Layer 2 of a small transformer language model trained on English Wikipedia (13 layers, counted from 0, width 64).
Take only the direct path to the model's output, skipping the later layers: a vector added to the residual stream pushes a token's score in proportion to its dot product with that token's output vector.

Output vectors of the tokens that the questions are about. A number n stands for n times 0.0046.
",": 63 -30 -133 -9 -81 93 14 69 -75 3 22 4 -74 -60 -18 66 -22 -52 73 -25 97 -115 205 -179 -6 -100 -211 93 166 81 95 35 56 51 120 86 -137 38 89 139 -144 -23 103 12 -174 86 -147 -78 35 -28 -92 -93 -23 23 -89 41 80 -47 -26 105 116 -141 170 -100
" was": -33 153 13 -68 -198 -46 58 -32 48 -89 6 60 -104 -200 137 207 -150 66 -5 -44 36 -97 -18 103 255 42 37 7 106 -31 77 97 -93 47 5 49 156 125 121 -40 -32 93 49 96 -95 -201 -100 -97 -75 -262 -14 -27 65 -43 -111 112 -126 0 120 -36 -138 -126 168 21
")\n\n": -34 -36 107 -50 -226 147 27 -15 34 -15 71 19 -75 -41 -47 62 -78 -65 52 -134 0 214 76 -10 96 214 62 29 102 -56 8 -139 132 -116 -17 67 -96 9 -118 -105 -317 -72 83 306 -159 -181 159 239 -5 -199 175 45 173 48 83 -16 219 -238 -61 -47 -358 106 -129 95
"\n\n": 6 -120 -123 -197 -114 145 81 34 -13 -109 62 171 -68 -207 47 91 -53 -32 -61 2 29 34 150 52 43 -12 23 83 86 44 41 -14 310 -302 -52 102 -105 186 -44 -62 -222 36 47 216 -172 -37 9 111 128 -75 171 -17 54 214 -56 -78 151 -245 -117 -194 -30 -11 -8 -5
" is": -121 145 125 -125 -158 30 -14 -20 -38 -35 21 -27 -86 -127 102 143 -106 62 45 30 49 -64 49 101 325 22 -35 42 146 -71 160 101 -88 -160 -90 79 228 80 75 -49 -6 161 83 75 -152 -158 -84 -14 103 -207 -3 -42 86 29 -98 35 -153 -161 127 -150 -89 -138 62 -53
" and": -33 28 -69 -19 -62 -89 -53 153 -64 0 117 -21 -66 20 -15 95 15 -4 96 -38 -120 -190 65 30 50 -110 -244 55 111 -25 169 110 33 21 -98 119 -43 205 -2 98 -90 35 -164 9 9 126 -154 -134 -45 -106 -1 -48 90 -113 113 -25 142 7 -23 99 9 -69 116 -7
" (": 53 -93 82 -20 70 3 -5 123 -116 -106 73 135 -274 -208 20 27 -1 -94 74 -88 -122 29 -61 77 32 64 -157 81 44 106 -5 72 39 -66 102 96 2 155 21 -82 73 139 -27 141 -83 -193 -63 -217 63 -49 -74 -49 8 164 16 -64 126 -109 -29 155 -50 -1 86 -45
":": 137 100 -65 220 -108 128 -13 19 61 -70 73 139 91 -63 -105 79 -11 -46 -89 154 152 -55 69 110 -88 14 -20 -8 56 52 -135 -58 20 -48 104 74 -170 29 66 80 -106 -36 -206 42 -115 -134 -47 -59 -130 -280 213 -44 75 -36 -12 -36 -4 -207 -17 171 160 37 26 -131
" |\n": -68 -20 -89 193 -5 -110 -88 71 -122 -133 20 -58 14 73 -242 -63 -64 -42 -106 56 -85 119 43 -114 160 -161 -90 75 125 -22 14 93 226 44 -12 -62 -144 -98 121 -141 -39 194 -61 88 123 -122 62 -111 48 55 -31 -20 126 66 54 35 142 167 12 -97 -63 131 -1 -65
").": -46 21 224 158 -272 -43 28 -74 5 -17 -110 -431 8 231 -203 74 -29 -19 -30 -96 132 54 -70 84 186 110 -5 74 157 -200 48 -73 -111 49 120 30 -68 -36 -78 -77 -188 -37 81 322 157 -140 96 90 -251 -163 3 46 330 -13 6 15 270 44 -116 -28 -282 -29 -100 178
" would": -276 81 168 27 -356 -121 169 -19 -68 -49 -125 -103 -19 -99 71 148 -126 67 40 86 63 -10 95 206 185 91 109 31 135 -64 -81 -51 -24 101 17 97 69 59 108 -252 -54 3 13 97 108 -229 -12 -56 -173 -61 24 28 99 -59 -7 -38 -128 147 36 -167 -90 -61 60 141
" =\n\n": -19 -130 -51 -175 -167 -62 -26 -207 -219 -156 -95 421 -207 -79 74 355 -238 247 -150 284 -42 320 -23 229 474 -210 -106 -50 404 18 59 355 112 -3 0 -46 202 104 154 -228 -394 273 -25 -6 -13 -288 290 -20 -70 1 78 11 -92 -24 -6 243 -60 -473 -104 -435 -164 309 -61 -93
" or": -60 21 -8 109 -110 -81 0 16 -81 2 -17 -82 -14 -18 -55 58 81 -88 100 71 -110 -72 10 90 143 -10 -220 -23 31 -55 35 74 9 13 -103 133 -43 200 -28 49 -23 44 -44 89 -100 15 -48 14 -56 35 20 11 34 -102 147 -97 110 -64 52 65 -49 -54 39 -2
"\n": 190 -158 -212 -173 -58 140 90 38 114 -176 47 201 -39 -149 -154 -87 24 -104 -53 40 7 -56 71 110 23 -138 -32 -47 -32 170 40 -7 186 -206 46 57 -101 56 116 -103 -218 158 -150 95 -54 -11 34 43 122 132 58 -3 64 174 7 -77 260 -90 -42 -85 -31 -60 58 -70

Output weights of attention head 0. The head adds the sum of these rows, row i times number i of z. A number n stands for n times 0.00082.
o0: 60 -3 -91 62 59 -45 -113 -34 36 -79 42 107 -6 83 -142 -52 9 46 -49 137 -46 95 -20 -16 -58 -127 -31 -65 -38 135 -122 73 204 50 107 -154 -116 -81 121 58 -40 42 -91 2 105 -43 29 -57 7 95 1 -11 -65 -85 -8 -33 128 -13 -67 43 55 171 -20 -29
o1: 22 78 -129 61 69 21 -72 21 35 -29 8 73 130 57 -127 -24 -21 137 -95 194 -29 20 -76 -28 -117 -41 82 -109 -36 53 -186 112 98 86 81 -116 -136 -62 173 -8 33 -98 -132 -74 126 -30 118 -81 -48 96 63 12 -91 -82 -32 33 10 28 20 19 50 115 -59 -100
o2: -2 -21 40 -23 -66 -166 104 -51 59 -17 3 -207 11 -15 63 158 -170 32 -73 -57 33 -91 -18 136 -142 53 -7 27 107 -78 49 21 -220 268 132 148 -124 111 -99 -150 73 -143 4 -71 20 110 3 -70 -193 -130 -103 14 104 108 -136 -30 -89 264 67 159 -14 -88 216 133
o3: -21 -13 -78 48 99 117 -97 -66 -16 -7 -28 59 -81 50 -58 -123 196 -80 82 83 -58 80 -53 -84 123 -158 -47 -44 -38 8 -77 -67 105 -157 -11 -86 50 -130 -5 235 61 193 -28 95 -18 -23 169 18 122 118 58 3 -146 -111 67 17 49 -195 -136 -83 47 110 -212 -33
o4: -122 40 109 -55 -90 -178 126 -127 2 -36 79 -337 41 51 24 37 -34 0 -3 -51 -51 -85 -70 80 -218 88 -61 -103 155 -178 8 -10 -164 237 244 107 15 183 -126 -127 253 -65 10 73 -11 231 134 -68 -260 -44 -123 98 72 -2 -98 5 -151 354 9 133 15 -148 134 -17
o5: 79 36 -18 -121 -106 -30 75 43 -56 -29 70 176 -79 -159 279 115 -191 13 -121 -147 46 -24 48 69 -5 226 175 69 -8 -33 11 58 96 79 -151 70 44 117 67 -148 -196 -69 5 -25 -56 -153 -149 52 -82 -165 27 6 48 13 -64 70 27 47 41 -59 -177 2 69 53
o6: -68 -43 92 6 104 100 -46 55 -35 27 -26 17 132 -15 -9 107 -71 -66 177 -51 97 95 131 -53 145 -38 -25 -135 -34 -3 135 -92 -106 -79 -155 -116 42 -65 -4 101 179 77 183 101 -251 146 157 89 112 -1 -43 -64 -156 11 -74 -138 -121 -208 -92 -47 215 -220 -64 -72
o7: 84 0 -86 -75 109 -41 -103 35 4 -99 54 78 -43 36 -24 66 -152 26 -111 77 -27 94 -25 32 -101 -36 41 -163 39 -56 -104 81 138 62 125 -112 -131 -58 150 -1 105 -60 -68 5 -5 -56 147 -62 -18 44 58 89 -56 12 -47 -53 4 -34 -25 80 48 95 -27 -49
o8: 84 -37 -155 96 61 37 -113 42 -51 -70 27 103 -27 4 -55 -72 100 15 -53 166 -67 79 -50 -2 -14 -79 71 -32 -103 52 -89 -82 71 56 13 -115 5 -94 118 94 -35 102 -93 -27 87 -77 119 -84 28 79 104 39 -107 -148 2 -1 105 -56 -123 -69 17 154 -81 8
o9: -5 29 -126 75 115 -66 -106 60 67 33 -20 57 -24 114 -106 -94 44 15 -53 178 -87 -3 -85 -120 -80 -107 4 -80 -10 32 -23 -42 110 40 76 -83 -49 -36 66 -3 23 29 -113 -134 70 -31 36 -149 -39 74 35 13 -35 -37 28 169 106 -1 48 -86 111 96 -7 -94
o10: 97 4 -114 36 -140 -122 110 -35 43 -22 101 -107 -11 -150 114 84 -159 -29 -2 -77 -55 40 29 -49 -211 -16 178 60 3 18 -89 -80 -35 324 106 102 -169 104 83 -34 134 -157 36 -50 -65 41 131 -123 -249 -100 -31 116 -7 -128 -142 82 69 197 75 154 -6 -88 185 100
o11: 118 -9 -120 27 235 209 -66 77 -30 -40 26 112 8 68 -67 -81 13 63 79 74 -97 142 -56 -85 -41 -64 -7 -135 -98 90 -130 54 172 -51 106 -249 -153 -144 131 21 -2 0 -83 -35 56 45 235 -77 59 124 41 12 -151 -32 -33 -63 -8 -131 -92 19 102 104 -191 -95
o12: 34 -5 -156 60 13 29 -94 29 34 34 -9 186 -6 -65 62 4 86 -56 45 37 -25 92 31 -49 65 -169 65 -34 -149 68 -71 -84 262 -14 -113 -109 -37 -72 48 179 -73 56 18 13 -76 -165 54 -9 9 67 15 19 -145 -181 32 -34 197 -209 -103 -56 74 29 -85 133
o13: 79 37 -131 2 -7 42 -15 15 -55 -3 -28 63 -62 -94 44 -108 121 -77 152 27 -80 209 32 -135 65 -27 43 -90 -82 -33 -170 -122 174 19 35 -24 -43 -72 114 283 110 124 16 100 -107 -90 182 -59 -5 66 47 33 -172 -284 -21 -63 22 -142 -135 98 87 7 -134 61
o14: -20 67 38 -35 -76 -75 26 -116 -2 -21 50 -71 -55 97 36 -52 -54 66 -135 -89 -97 -157 -87 39 -83 127 60 141 136 -67 47 111 -24 -26 26 97 105 124 -48 -208 -195 -19 -106 -57 118 -1 -76 -11 -99 -101 20 31 198 135 2 223 -14 186 82 -73 -168 130 67 -90
o15: 108 -35 -101 90 160 231 -108 22 -61 -22 43 176 -41 80 -50 -34 73 31 -31 63 -63 106 -50 -110 17 -75 29 -10 -105 80 -120 -5 130 -56 -16 -104 -33 -183 118 24 -55 58 -56 -61 122 -52 230 -55 106 97 82 -33 -107 -72 -26 10 55 -185 -89 -11 -3 177 -189 -78
o16: -82 72 -5 -31 -129 -119 72 8 -25 28 -83 -58 -25 6 -30 -113 67 -25 -2 4 -29 26 -47 42 105 -81 -79 -33 0 -173 64 -47 65 -1 -1 49 112 68 -86 116 30 132 86 139 -78 1 -22 42 -11 72 -95 55 -25 -82 62 -137 -82 106 -18 -89 47 -75 -29 56
o17: -74 24 25 -29 90 -38 147 45 0 -112 129 -248 -88 -11 -22 -102 59 -47 297 113 -98 122 -38 -83 -102 98 -94 -213 47 79 -46 -85 -79 142 291 -167 -78 150 -73 87 236 16 18 131 -26 155 -17 -126 -21 0 -39 12 -51 -87 14 -45 -46 126 -123 112 101 -149 21 -65
o18: -138 28 240 -62 110 9 31 55 17 -11 75 -160 67 200 -146 -125 5 90 85 78 15 -82 -95 72 2 105 -226 -87 82 14 155 151 -118 -79 117 -186 21 117 -176 -143 81 20 -80 51 92 216 -259 86 102 -8 -81 -117 139 199 114 -21 -114 96 23 -34 75 -25 11 -235
o19: -126 68 -39 164 -53 -82 -43 -102 102 -4 -14 -83 109 109 -119 -40 142 57 -195 92 -6 -174 -124 120 -72 -124 -7 33 77 -77 50 -34 -141 103 62 57 56 0 -125 3 -63 -5 -76 -59 220 103 5 -67 -138 63 -98 -40 97 -97 -15 45 -18 238 -63 -25 -32 135 81 100
o20: 137 -30 73 -72 -67 83 59 5 -46 64 -2 147 -66 -154 262 235 -79 -31 -81 -259 31 17 120 -52 55 104 121 146 10 -94 64 -22 23 -1 -204 229 65 48 32 -110 -80 -96 42 -38 -60 -138 31 69 -51 -104 0 12 83 -4 -77 43 -30 -83 80 58 -227 -7 -16 114
o21: -111 -57 213 1 -57 -83 31 11 25 41 -59 -124 30 23 0 36 -57 -9 -67 -11 128 -195 21 65 87 11 -12 147 91 -14 178 19 -194 -9 -149 84 107 84 -139 -87 -21 -41 38 -23 55 49 -311 85 44 -93 -75 -136 109 169 53 48 -39 45 111 -79 -23 -73 162 25
o22: -65 33 -45 32 -74 35 -97 -110 -24 47 -51 103 88 111 30 -7 82 101 -323 -66 43 -157 -90 112 50 -88 99 81 32 -175 -67 77 38 -84 -157 115 140 -154 18 -47 -119 41 -72 1 77 -100 305 15 -99 76 29 14 18 -7 -38 69 -38 42 -10 -139 -84 188 -63 51
o23: -46 40 17 -30 -98 -39 130 -6 -12 66 -71 31 -85 -5 99 46 -24 50 5 -117 38 -64 86 28 17 82 -7 101 -19 -104 89 16 118 -71 -110 143 110 115 -109 -109 -127 -14 -7 -26 -86 -122 -125 31 -7 -73 22 62 180 74 95 -25 -15 26 67 -1 -5 -39 -19 27
o24: -35 2 133 15 -70 -220 5 60 65 46 -45 -67 3 -78 1 82 -56 -86 19 -32 143 -123 96 67 74 39 -44 116 50 30 212 7 -94 31 -92 15 64 135 -122 44 -46 -34 52 -19 -13 11 -473 60 36 -110 -69 -125 66 57 41 50 97 34 72 -12 -23 -114 208 84
o25: 28 -20 19 -21 -95 -84 -15 -151 60 39 -1 7 -7 -71 111 52 97 -90 -56 -188 -58 -33 31 3 41 -185 44 115 32 -39 -6 -16 78 15 -81 156 86 51 -77 36 -29 1 87 94 -107 -15 184 64 -94 0 -92 70 -6 -127 -99 -45 -36 -24 39 19 -52 -8 29 209
o26: -72 52 57 78 -101 -91 2 -36 18 -142 66 -97 68 -80 71 -77 43 -125 68 -43 30 4 107 79 91 56 28 -39 40 11 127 -107 -36 -41 -84 -67 158 120 -58 65 -22 114 68 198 -62 53 -171 94 28 -34 -86 -4 -9 -68 49 -32 72 68 -156 -83 -48 -92 -7 27
o27: 72 18 -83 -75 167 136 -70 47 -18 -19 62 156 -67 -2 -17 -106 75 -72 126 29 -92 196 22 -152 15 -20 -18 -167 -71 84 -93 -10 220 -172 33 -180 -87 -73 123 136 43 82 -15 62 -98 -58 164 -20 117 80 72 42 -143 -45 26 45 30 -251 -145 35 56 38 -233 -107
o28: 85 -113 44 2 105 17 -87 -118 9 -86 -7 81 -130 123 -54 27 -23 30 -85 61 21 14 -11 211 -39 10 -58 -30 59 83 144 66 -72 -7 13 -235 58 -45 8 -24 -43 114 -108 -81 120 -36 1 -41 64 29 -40 -98 75 122 -46 79 29 -54 -121 -123 17 251 -126 53
o29: -26 78 -144 28 -145 -220 77 -68 85 -56 49 -186 34 -148 109 67 -32 -94 52 7 -46 18 34 65 -144 -7 108 -40 -6 -46 -109 -119 -3 303 146 91 -73 122 28 118 175 -52 71 73 -101 60 124 -108 -236 -74 -63 123 -91 -175 -88 -14 39 224 -42 114 32 -148 133 111
o30: 19 -4 -160 62 -157 -146 80 23 24 122 -14 165 -29 -93 55 90 -28 71 -134 -13 -24 -92 5 46 -42 32 122 115 -24 7 -14 -52 93 119 -5 121 11 44 -24 -10 -229 -104 -25 -164 78 -184 -232 -95 -147 -35 45 19 124 -56 41 68 125 179 48 -18 -131 62 144 192
o31: 114 30 -131 -5 117 200 -70 46 -82 -52 14 139 2 0 22 -74 51 -29 57 37 -111 202 29 -76 6 20 73 -84 -82 42 -153 -17 149 -130 22 -120 -59 -114 185 84 -6 64 -30 20 -74 -49 292 -19 59 86 96 83 -157 -80 -28 -28 -12 -208 -92 4 18 64 -265 -102

Each question shows a token from some text and the vector z that the head gathered there. A number n stands for n times 0.005.

" series": 75 -14 -96 -31 -159 89 33 27 -2 -6 -68 116 72 -96 -2 84 -74 -54 57 -26 61 -9 -118 2 260 16 63 134 124 -118 52 67
Pushed up most: " =\n\n"

" W": 93 123 -27 -14 -32 -13 -117 113 -7 69 -8 80 75 2 -75 -68 60 139 43 -28 -108 -154 -228 -13 21 -41 -30 138 -50 84 127 19
Pushed down most: " is"

"IC": 74 -16 -94 -34 -157 92 36 28 -5 -6 -63 114 74 -95 -3 81 -73 -56 54 -31 66 -10 -119 5 259 20 60 133 118 -115 53 67
Pushed up most: " =\n\n"

"5": -86 -143 -50 -41 -34 182 -24 19 -4 -5 70 -20 15 90 35 -45 -73 206 -97 -169 136 -145 -266 50 138 -53 113 201 -27 112 105 96
Pushed down most: " |\n"

";": 121 97 -52 18 -115 -64 13 101 30 46 -101 210 126 13 -175 61 -34 107 75 21 -159 -103 -211 -36 154 -108 -50 152 75 -33 78 8
Pushed up most: "\n"

"1": -51 -112 -48 -21 -35 102 -24 27 9 15 17 31 5 46 22 -16 -52 192 -7 -124 66 -113 -265 32 133 -65 70 171 20 38 68 65
Pushed down most: ")."

"====": -97 -105 40 -156 -29 227 -84 -10 -83 -50 39 -103 -67 -86 121 -91 -36 26 26 -179 205 35 -222 156 351 -41 -22 -15 -118 -6 111 -67
Pushed up most: " was"

"12": 124 103 -52 19 -121 -67 18 102 34 50 -103 217 129 10 -181 65 -36 102 75 26 -165 -99 -209 -40 162 -114 -51 149 81 -37 79 7
Pushed up most: "\n"

" ": 118 92 -44 13 -96 -57 5 93 22 44 -89 197 118 12 -159 49 -34 116 82 21 -156 -100 -214 -35 151 -101 -42 147 66 -22 75 0
Pushed down most: " would"

"\n": -55 -57 21 -159 -68 203 -95 8 -77 -14 2 -65 -66 -116 135 -56 -40 -12 73 -195 167 44 -225 184 324 -71 -89 -18 -137 -74 114 -79
Pushed up most: " was"

"V": -49 -103 -24 -60 -2 164 -29 35 -17 7 60 5 1 50 31 -71 -30 206 -21 -150 77 -125 -277 48 119 -52 91 170 4 86 87 60
Pushed up most: " ("

" U": -79 -89 36 -150 -25 225 -70 -15 -70 -34 27 -87 -58 -101 118 -92 -20 45 64 -156 160 48 -217 137 335 -48 7 -11 -75 -13 98 -72
Pushed up most: " was"

"====\n\n": -82 -95 37 -162 -58 232 -83 -19 -70 -40 26 -82 -61 -109 125 -69 -45 5 41 -180 197 56 -231 149 369 -41 -33 -17 -109 -41 113 -71
Pushed up most: " was"

"ata": 12 -99 -76 -27 -116 183 -20 -49 18 44 25 15 17 -100 154 41 -109 0 -2 -62 112 -9 -135 31 270 3 129 117 146 -30 77 59
Pushed up most: "\n\n"